Layer 6 of a small transformer language model trained on English Wikipedia (10 layers, counted from 0, width 96). Numbers have three digits each and are written without spaces.
In attention head 1, each number of a token's query is one row of weights dot the token's vector x plus its bias. The head spreads its attention over the tokens so far by the softmax of query dot key.

Query weights of the head. A number n stands for (n - 500) times 0.0023.
q0 (bias -0.005): 675493573729441432551401425538632543668546636737582367486298767283462508526704410528488500551414303407375656548344442478586628402445371545478307603428363646455374544647556360407409726602463587776562639418597560581333363336245416549443477539366622546256474744528412294531632636346396463590
q1 (bias 0.001): 497612358400582364463396471676412394497435372420638460513404504490626481396684467464444589330644458438404318405274539564695426609579483521675271731590711414510475599681665493452436625503517449796626497407535325411621431545511325535448399694337497433645466398382575583471183646507461524569
q2 (bias 0.087): 469462401529489527459466317508368596446566620523542480496493327311532513314447630730384450633277746628511751451416472315633677342435465569692645371395148654570661489500688298393534407431336493282408745589482573452540460481527500418438617467597568369605458477482624273788691269673588383670
q3 (bias 0.024): 433533671535440466497411529548387523532423381683578599282666731646607294432386695391463493624453555532306559414382486510656477554362339669604426523493440797606728316500632630560395486392483387479437644571343352483612479456724435534551412390520500340571437580387538324630612357523400500600
q4 (bias 0.033): 429493683430454453435399284805406500450358557664493545454466558462593519543560425564427461493553341361592283699560529260329562510664482751466613493564430418759413528557518591669528353430380689558685406660589486445392660525685287468453415439445619386309503721517440607596504517286246528429
q5 (bias -0.020): 622285578391576671538630481622503299370639570291553576580529723448515493477510560600482483465338557348529409497276350377296468528545309602691444719560509659483429395644702461569603487509523339577465497487346407750481462550621355433407393427510445551361520385535359579631380542535668594525
q6 (bias -0.026): 614324516328626476381438357622434668389413528783579674381309147699700306332658714538637440309294468420367423309468328628553124385575408599672535563620478488649585358604567480338504500459472422564467651440485504434579608441718407753608483557369449508579629473591654607525780336435637484492
q7 (bias -0.003): 676888631608426346436532484651504441508433392426492332358397626456450478467103674523540241647566517457599714657341882609599400569500558225504525431699477377517639431454492329455308682485533550575607613653489319258566392299684596400475431516735561428530257537441516319735641508315677323449
q8 (bias -0.068): 621603479414527404389609494768533422456336449497338500475474362344642603248812458625504554638470582532312483454369437470587467595412476365711547813412583675408479406656564413560523408671527425381553522520356335517532419433620473411561349523585440705724570550384360460623538533581465563355
q9 (bias 0.001): 649691349590584341691214368336547613500371655331760305373440433593486595622542644427381544630690463497479358586675481425440439411588607588584594370283545453530481732382474818493543570517275445670424486566639453632417558416265396544316447486641507610311532442451635467511394626363423593514
q10 (bias 0.019): 285709683467588563463258140571663291605415543512446464395318681295442798562472455320341589565542292364496453822512428530545677319532523512426481561306547677386532584457454607730538605605316504672685551589679423496562508488433410649445375452545462536309515619640329434348560709519489406389
q11 (bias 0.020): 590617359599453657517440219640294545314455518446460288551291544355618363515390399449559413432540174507573482596471563528479616473477653680549468396511299500588382357515655475536532431500411571518530534547617576470414382316577368489631772338552578597340525489586834251643579617562721553666
q12 (bias -0.040): 537527539442721490487450682371544441494474566431514393510648276376606466583658513636396692464374434435457165571517330319599644420636642589668575527631506343497255639531585568534533434362453672538518487424408425688435529524378364535362446572589325521550315497477536493393681382297359751497
q13 (bias 0.011): 672580523625540627486453388368554365686416559459386180510521556337531476574322450594524504635456425521564759301438504568415317431384809467454467580296587518373436237470518387405443511583460655664677472470561401626570585489436564888708431577536504276395645372419420511385473485581813439366
q14 (bias 0.030): 541507461577385458446650117531500115573521455399638531444460656335542622587433356507601466347358606575507344614407604701439376531621617619407374312376736679519519433568672578686383568630626510356636415661632489554699190601515538428666559543428423396272574633475408549543554378636496390439
q15 (bias -0.001): 605562490438536604455743566666399577311456507527513659550481642666599381593615516506546500469493322541408675529707363396691620503576473441433516634430335345540588497607391523490468293376379488195576374460531381651651622444675362369487348418564490384437480516491400569479630206551475338497
q16 (bias -0.016): 584677674230458562278478591418462304622533554542412412346570531372636546597452610511657630275458492361588434335473524429515522468460144382621618685716471450702598420481404379538590523504356575659735438646401706369347665565508613667346240456382489626577621754580298301417599489515350347474
q17 (bias 0.019): 413526767564152407570392478286646746571467534561485432642379430522525550615228456605566466588485288333569302545557582481518507621747431307350447387481572568589290579561458511674507580536361592250520663305405644394522720458357492581396516446849571418300481511772525549595520320427613407526
q18 (bias -0.048): 558683244376678472342454430595370339413530277422632720409507623737409606437573608404366449590527366337548472538566636557612447587528649492590639262453485376721750750720523561508674269460369736587403419695608465424592218376452484575367297463722546488561416327419507325585609297522352580537
q19 (bias -0.038): 464733314387488537368618271394425531575546346532701378560701459677530426605639589489647568391436732554350504677719206233566504365475447308689576448266666532622611627706596540408434504489635354472241668444530184649698462624435520508472508531306468268310362365450519568646745425465611374635
q20 (bias 0.022): 510382621403486469600453415623443596474271472559603558584507518534642500653605464422407610782507479319483475233295770540460204635341636534394544558621442552661630517382503473442386497610370609531461549552497572368507471431732367552826363484693436386467595589425464379554300374484398443543
q21 (bias -0.019): 368286420535724560468576493609308507217511325682552546483657210529611404500279532630496555357633624560468421348581557337440547721465489588539236423552448423507534720496688445522630485604595748290519275596428452588556628721613699504336454486582558351516445372493545452538335241550511493592
q22 (bias -0.020): 407373618756632634233489585646535369467490417457518387416521544387587508446541469354248507598579616370459533433550330384562514527616424682273678185449541597336485326457428571571608637359422517358657507543480493544503523650810321493449564432344602389391662500845432493537307521545449521534
q23 (bias -0.086): 748180591569435545652622462455500507377538304489419477551514384511401512548438454413496489492712400524461325557511485615380382644611459390496755594740697434578291453692354576475639485431772182774458371412459383682444527347507426452555645563479561413446381533507348771508413670514462625440
q24 (bias 0.053): 584433463757500650643343409340531639448538528629187441369454549472534583609201581820457472588516325481477713575624380508415375616487731512434879524468440456626340397593312389416367156428540638500533306520359560475386614328655643472520672393547615334580536512408640420767442215535354524396
q25 (bias 0.005): 749548403342545629682756337462512468607629269442574457550445475657611250475973232446810467401570475375417329564484458520594284519363570484492671265455635692429446520545619443520596298504581397624491597525561385568383255598629567326554183594417468128453730395492531467666623621378390480555
q26 (bias -0.021): 464571452558263240524761301563433333449620507286265534392385570379365602540182406538461345504655716455784662539471731443420437615455599363521582446613449482343669314420381464475486605449682450566666665504473442437558564374474485336616606414538575511527404400534715601425500553535662518424
q27 (bias -0.028): 504512698396228446291580597479348850424488405685439462825512125424485380422440343446363553783622434531382379580768428492547580439384550476480601452414558443674258581570533548630735319454561649223436403455614292318516500569458479570652496371532657374298693496519419623483864508449668592516
q28 (bias 0.021): 704654437303517443450662426718295618638367412413430382463580749560496590478646739517514378815552398849437784560448518743718721537609478326454444470487422600571456591680430306349589324631306512262491533548464548437624253083607597284575195458567346599317260280471475356681532500333612555500
q29 (bias 0.010): 507446630661435303523614607608580516487467572445473750417342786624612641379399539626419377661507427484582615420364528543549573580550555510415283595404403480230538500562449392602303627471382443486696318500481452482373748493524604510414236464573446412662604463477364637617295625582624323412
q30 (bias -0.023): 507452461489552382768606358343695536595532417636470594500587519511472745648366550596707747693530511672378504680668198493586540381414724362579522474636518526713500797394549552515621300489385455462277543575444403407607327608278405356402433461373374403492249404393284466527655482328514452403
q31 (bias -0.051): 451452367494317447420530491306485577486465429438521285595388437331577430602371521317536641574592627503697388458491462470350485400686413567565579470577523310764503634593546627467390380385530549553427611448523531646529664656338547751466551588411397408481337582348546607497532530573453446503

Each question shows a short text with each token's key, already scaled and adjusted for position as the last token sees it. A number n stands for (n - 500) times 0.0019.

Then comes the last token's vector x. A number n stands for (n - 500) times 0.0071.

0 "s": 550541516408499629479467523456601261508467576492508550452513470493456764428644459500478475560429
1 " |": 530453418473498617418543631442515411395480594503512502553475511495488688505641588482560525506462
2 "\n": 539504318483489656413502609512517446423498590417480445500492490531480826489627536502534457487477
3 "A": 559466357502501651508485727533510433489477518512467461616494459463526772513598451561515492596469
4 "ll": 591436308538464579488456626529475373469439540522458505591516500515520790505550512446477463492487
5 " val": 627498237539513680492526694502408361510469536505455522503483564501491828519647450443515524520471
6 "ues": 523443369562469603520546631438458372452492561482531531500488511590553710536592456474496480512423
7 " from": 542476309557513645470491628441484355505493546526521485509510490518521757512602428464524478514440
x: 510596546361410626448528424207322525720405621348670568539544371506530595555580501887503442515535321604467615703364596442508620418388456449429419419506333694555473489414465480487482364340502501481563592622508648581513391643610443374565575532359617131474446551355674309345520532678550479584
Which two tokens does the last token look at most, in order? 1 " |", 0 "s"

0 " in": 551538523416493619480461518456596284509473564497514548449516472480461741433630460501476475550436
1 " (": 538464336457493624482506649464481314455495521458525483522526481425535801458588516544455476495504
2 "1": 614455351452496585434545609480493355470498487492527442546498467427512670500570542477504540517512
3 ".": 546471287497492599452574549517557321464508542458507508526530459493533779490560535456452560511493
4 "91": 522488402471460506425598583559521321499494499497470492511532413495564699496531574426480557499506
5 " m": 512495257472478566464517690547512279519489478509438502511513530485568767457509514474472551485480
6 ")": 484547274443519608462548605469516372471480527510539461503500464573575758465585514478502505519505
7 " |": 504481410493512620428522611460511452401507575508503471539482489522510709527603577503558535495471
x: 452505495412577616312514385265456519579281793495513628462512353496598681499519494741375416365525212604415619583383614533451578367598408519424574353501425755458511600438580551516565422426314460465604509633621520653505381571587514498497470586439618179588455418419790422392408501702537354538
Which token does the last token look at most? 0 " in"

0 "ail": 557549523404503633475465527456614253509469589496507554449516469485449775426655455494483475559423
1 "ure": 531489206506524634485578674480483287458468556456540494510529451510534778520564496458486518527475
2 " rel": 574476164549478721493488654481509410465480532475433478563511543554502868480544512422498483519496
3 "ated": 473462333506476727436493626421466377502419570505444494558458517583532767482483460435510483549447
4 " to": 488430289538527677469443680419452392491450503540497539477509527535499764543546480513520487515461
5 " l": 532443134539467660544467671468432366442457499487482501532495501531496816418596485484495542483444
6 "ung": 559472170517462647534441634512428363517412421540484551512537536543531800496540455504445521542469
7 " dis": 509523119429441622473556743436396444469524548453433476471489592448421776406565512503455530493489
x: 539375504337467599313398583317434545480480697512716497627505375506498596541672200874398356398503313535515680720457540566352475485497447448340446491579604677430420544365729554591508342404615403454534580533514615546664357609625427392420371690480543317573421561500487443454394654455675249581
Which token does the last token look at most? 0 "ail"

0 " w": 547539516416500621481466529465600284510475572495509547462515474487453746431633464498477478548437
1 "a": 564499238503466657486553598466462285523479534512530545542530471538538716455618514452484531513488
2 "ived": 513461360514543624431511623434483311494412534516490512551494500568544707513531538474520499523475
3 " on": 582477313478552606447489634460443359527424491498525480521494509436532705514579472480515479510498
4 " August": 617455295511468576450503467487435422425473496466468492524483480469543658492513525460504490394413
5 " 27": 576439363539510599456513519519464421443464483464451444530504458519580674560585490437474499454418
6 ",": 475435284468476563472510453500440340437493498483529453532540469602599765494531486535430462470470
7 " and": 500470327524480592509506535447462372435483515487531479539544457517545822449548541558478436426512
x: 438482547412599626281491451300291427597403628316718663669453292484525594459446468660353469376547311676569724619416639522615569426585467431420556433529404614503532438333509476292555340322350490514619688680596553360470415537578568357523465603313651218492513537465713508532558541675542432641
Which two tokens does the last token look at most, in order? 5 " 27", 0 " w"

0 " t": 539537514421501616482463526471596297511473566493507546466512476491457730435622463501478478554441
1 "ied": 493471403511522648470528624490472367487402522519480527558474472555530705499527513464507567505440
2 " to": 509449280520534630517443603469452378482449474506514514474505494490491742510545495512501522517486
3 " polit": 530505064523466614479480641489451445486459473494414519531527569504459852458536469541494479509514
4 "ics": 473517186452472602464547617420481408507463490492501534503517546544542805454524509541471454524487
5 ".": 526500385485499628429518546511520429478469556438460546487508469570471779500593513488505473531432
6 "\n": 549510405495483592463512585547513435443484552427470457508511465544452763492605524465517456486450
7 "\n": 529514418488500611491501632563553459466507555457464450574525476520497757515627489465535468506452
x: 455574437447468646312510370301490459633361627380611620622515366426496710350679462819409364488548175664614692740360467571545532305542438542477559421351436723515488642424554481389583449346393594509373478682523453518477369487657474529530488531645569213484378468487519451374491485710613407613
Which token does the last token look at most? 7 "\n"

0 " j": 550541513411495626483460524466603275513476569494510550459512477484459746425637455500474479550432
1 "ump": 556513257432490615470543680497487351513459543499540522499524500511471717455548535450460502506490
2 " |": 524469417468502631424528617454495420414492582511537493550482515515505660496652574472554523493459
3 " Ben": 596536190434405571504479629409437417437532555471526441499516466497474715471574490481479491424493
4 "ch": 561505248481466591485499600454432434464488553526479513492540493518507662507530506441496501390414
5 " press": 501525189474561636481517681458450389514431525426489435536460554537514831489560453521449481514462
6 " |": 496494393450509621425529608438495430413490580500534471539473527516506699495608574491540519472481
7 "\n": 523522321466501651419499596507515452425502584418492422504489497537494822484612547502510463469487
x: 468596475406445628326475293270385488648352666445630528611520388487516724469641502772330355340549189534590667748279547574536512491514475531454627424434449618530442625344640581423627467362325543568585409667522440553450471535634522550419426467632583223575340497453594396398482547677605374523
Which token does the last token look at most? 2 " |"

0 "ur": 549538512422496611481467521466596294504471567495508546456514472487460735438629459497485480552440
1 "ab": 634464275487452579486463555497476350472491519478510528484509494475492713520520472432478496479494
2 "les": 546465317473445592473517608419475302468486539470518524491498499533570691502556471492472500509432
3 "\n": 522500345478475635424512578502495436450492578423468430510503499512491749456644520481532429525445
4 "|": 579467494494501624432534589510542451440514598503434495534504492481541662483616512454596513512445
5 " He": 557468304488473587497517646513506400489527580489475456540518440514489706480579470504547462496457
6 "ight": 613457385516541620474541691515545406507480563468492512499502456450494683537529515440504489503463
7 " |": 533466448506525590425561591486542429420520613510493480579479487501484649521616532458612521510455
x: 540466542353637664350525354302468531721303627583485603551464386449503677500533497834419431438518232606380635665365654533472599399597281524443510362463480757439504624381515538511413425401248446409525527709579538620577435532493422505548474585541638207618442569406718403467407470605389473503
Which token does the last token look at most, and with what share of its attention? 4 "|", with about 40%

0 " Franc": 564550515408494629479459519462610267505473578495503553451516469487460763429647450495478475549423
1 "isco": 604520157470454620510530579458481362495501519435474541513516448490578779515539484463464463516438
2 " 49": 563493323435514630443501626495476397487465519457454460523479458552555741518631511429501503532430
3 "ers": 496502266441415578479551671439474312453461499436469491547502477569541834481583482505520487519432
4 ".": 515492367463490624430533570505531389464466556429456516509512448567498829476622531477506483535429
5 " He": 523462322456407586517514706483444360456483540464514474509536423535467837462560549538515440478463
6 " was": 433437461485412631453532729430410318444476540441513447581485487557441672474588544525530506502459
7 " w": 497461364461492623473519701471468365454471527465508473586519489480439746442567604504475537451525
x: 469485571311530584303649399327325514619469734504586769566600371342449580615555450796189402409604301546515611599301618629440547450799465389485461471425295619414695439433605476466395393433546327406411614635574634496495298606497466561468425541594600253565558519478498455519454683637564441392
Which token does the last token look at most? 6 " was"

0 " associ": 547539515414491620477461526463607288509470568494508548458514474487454748430628459499482471551439
1 "ate": 541486279530494695459518616448452379486467534469517525486488499540532735522538456467502492557441
2 " of": 518479268475525633463476635418476359493443510552519509523524512457547750478584487539520491479478
3 " Cam": 535524070440454591505402621555448382503452459467440513546528518455501850453548448555456480522540
4 "iss": 511582103493460628526423575474501493469470484485469537527532506512549849518556508461468459475530
5 "ano": 577543161464426591485506503439517407535515499479485553542514495528556740487568496450499446551453
6 " who": 447446221484487615502504635469444343536417505486496516532536482487455823434571538559444427504491
7 " turn": 451431374524467673500567638484367394521419491460514506544493485533476728440542533501458471457467
x: 673484701313486584238678491269392634562456583339649607600614359466542652487621432817380335381475457611539622644322617510419568482583408427629375495627415531432558550388642509471555323284443383269462468471645548491561340488587568466533581434529605186587461547668578322487468408510615353598
Which token does the last token look at most? 7 " turn"

0 " Franc": 564550515408494629479459519462610267505473578495503553451516469487460763429647450495478475549423
1 "isco": 604520157470454620510530579458481362495501519435474541513516448490578779515539484463464463516438
2 " 49": 563493323435514630443501626495476397487465519457454460523479458552555741518631511429501503532430
3 "ers": 496502266441415578479551671439474312453461499436469491547502477569541834481583482505520487519432
4 ".": 515492367463490624430533570505531389464466556429456516509512448567498829476622531477506483535429
5 " He": 523462322456407586517514706483444360456483540464514474509536423535467837462560549538515440478463
6 " was": 433437461485412631453532729430410318444476540441513447581485487557441672474588544525530506502459
7 " w": 497461364461492623473519701471468365454471527465508473586519489480439746442567604504475537451525
x: 469485571311530584303649399327325514619469734504586769566600371342449580615555450796189402409604301546515611599301618629440547450799465389485461471425295619414695439433605476466395393433546327406411614635574634496495298606497466561468425541594600253565558519478498455519454683637564441392
Which token does the last token look at most? 6 " was"

0 " August": 557534532421494606478466509464598301499475565494506541456512471482466712439620466492482476540432
1 " 12": 619440352496471586434514605485482398437492516433500456527490451498539644508557509455505489461440
2 ".": 547466303497495601460550573521536384450487531442477509535521447522537793507587525461466526495452
3 "\n": 547490361499478586468518612557507436434485544432465434516522468530483770480633515466520456481450
4 "\n": 525506402485495616491503657565548469466507546467463443581529479512510745509646480473542471513454
5 "On": 636487448514541559476489671522477429511423486515459414563505464451519644550562458428519486517455
6 " May": 618465375508479534458512554512434398412494521468455459506479475514500603556556479447512531454391
7 " 7": 594440400511493548458516566536471407460504514453458402553498457540543606540586472428477499463399
x: 505503573433548564383483552183468621683466631413575702542423354482344488355512442872357232366510370565496669735244596514419567348539452490564436376469373730466506478453649478380525519606420609593411420488603578574739357613540335488525652589449571303456561525483616371380498419644356588683
Which token does the last token look at most? 7 " 7"

0 " United": 550539517418495609479462519463604300503475568495505535457513468485464726441624463493481474549436
1 " States": 511467262460464592460494627432582389471491538451457473528517452521535764515563494536492439572456
2 " Sen": 564515184431461582467501655457517408491519525483464447591508521483441802514563445516469472508503
3 "ate": 527501203452485630468497634444491429506491530445489475496471497529502745528551468480476459544443
4 " in": 554465331446490618479464608438461380501474473496512472476484531435537703484588464510494483481470
5 " 1988": 481455431451404571425467578459481375481498444455433480529500504504575678469504556529408474451491
6 ".": 500486419484475613433520566507529407473483547446457540508516466564496774501590527481498483511429
7 " In": 588441500523432597513474701481431389454459496516434452516510501443529730506554483474541473455448
x: 437577588497523635256370471307249564433333685433648702461457360499462543515621520888416437477391368668565612706397548545447578470395401536416476458426348680650509543443568503510473391294459452461483641577546548424578311553731589300554666526511478218524328606376617402436498487668540553631
Which token does the last token look at most? 7 " In"

0 " added": 543538529423501611476470519465587307511473564496507541461511476497463714441619464495479476547440
1 " pr": 564461227534466666492480672495504377471452515468472544540526511472527819439548485505438530497538
2 "ison": 466507304458460578443589613478459454503437529505468561514496491553554746484524510452469484457470
3 " time": 523491333482530637452563618472469412550453496480494498532498509504558788488541528500440459486493
4 ".": 540497415494503623436531568513520437479479559445467542491504461561465768503603521483509492519440
5 "\n": 559506403496484585465518606546509441448482549429474455504510467533452761490606525465521458484457
6 "\n": 532511414493500611493503643557549470468507558462468446569524479508503755515630488465534468507456
7 "W": 559510401508533555529527679549525484442471518524440431632541432499473773526575513500538495503455
x: 556531457445602492261569329389375436535352669387715613602514290437393579595732528753439350349551339458433689695335576563485645292644464495561572373405240769516559562500488507528449364396517486505411565527629482459618219437653485378557587541555755295556421565487487663347548514600388500475
Which token does the last token look at most, and with what share of its attention? 7 "W", with about 50%

0 " sent": 544541522416498623479465521459597286511470567497509549458511475494460734434629459498477478547435
1 "enced": 516500386528529690433499635420472388480463529514452516521492520548568671532505494482479530481455
2 " on": 590478309482543606439491639437457351511445488487514471510480510444535689526562484480492509497500
3 " November": 566466331483464576417528555445436398439494509459476469481462489490514615526528526464479522418428
4 " 22": 535439333509512591430509556512454420457456470436468455540466483511555672544573524470444511431446
5 ",": 466445284448475572452497482492442344439493485467537454525527479603575761491521504558418465472484
6 " 1978": 503478403481403590412464546496451431482498432431431465509485497556617766509493526516418468434464
7 ",": 437466278447464594446498506486484382465497484469540486545520476594604816476510527571440438469515
x: 434525468546572728388452455194270615461404680316597633555536285457536704438413418649361496430551284650605681639310622499515600344556416511423606434479452469555570446333473488377652381431373504496550461547709504521583411540585529488567538609359611215611525584583693406363484473615528306691
Which token does the last token look at most, and with what share of its attention? 6 " 1978", with about 40%

0 " H": 550545516408497628485457518467607268506474578493504549456515469484459763426646457496475475554428
1 "es": 548487278531451631560499681445422305427480501521492509537514477550520725496603482485468567476437
2 "k": 539492216472480572491545601505496367454461528545451504523530465557499738464610539436505557494440
3 "eth": 534534181469491557473569548488438369463471551502426555488511459592502751493520567445516521491450
4 " 30": 567467383446527633415550597507491365456464543446454439511475435501557766524584546424544518537461
5 "8": 560513380439445531419556563506520347486488527458444411529494408532549760512540515398512503509484
6 "C": 545536263500465644458503598519528362514466448440421441535520448494573866496457510456480480557510
7 " was": 421452442487450682421508700435429332490484556482493432571492490568547719473603546500541518525491
x: 414531475517420621244553447258279586685496744365591697574544584506510659557522436732358389389582391627544732682520643502554533392527333394421466420449393557366622477411501570570523320383387389469627510528602571446447363647398474454334496566501574178679524631438625348388393580733559563448
Which token does the last token look at most? 5 "8"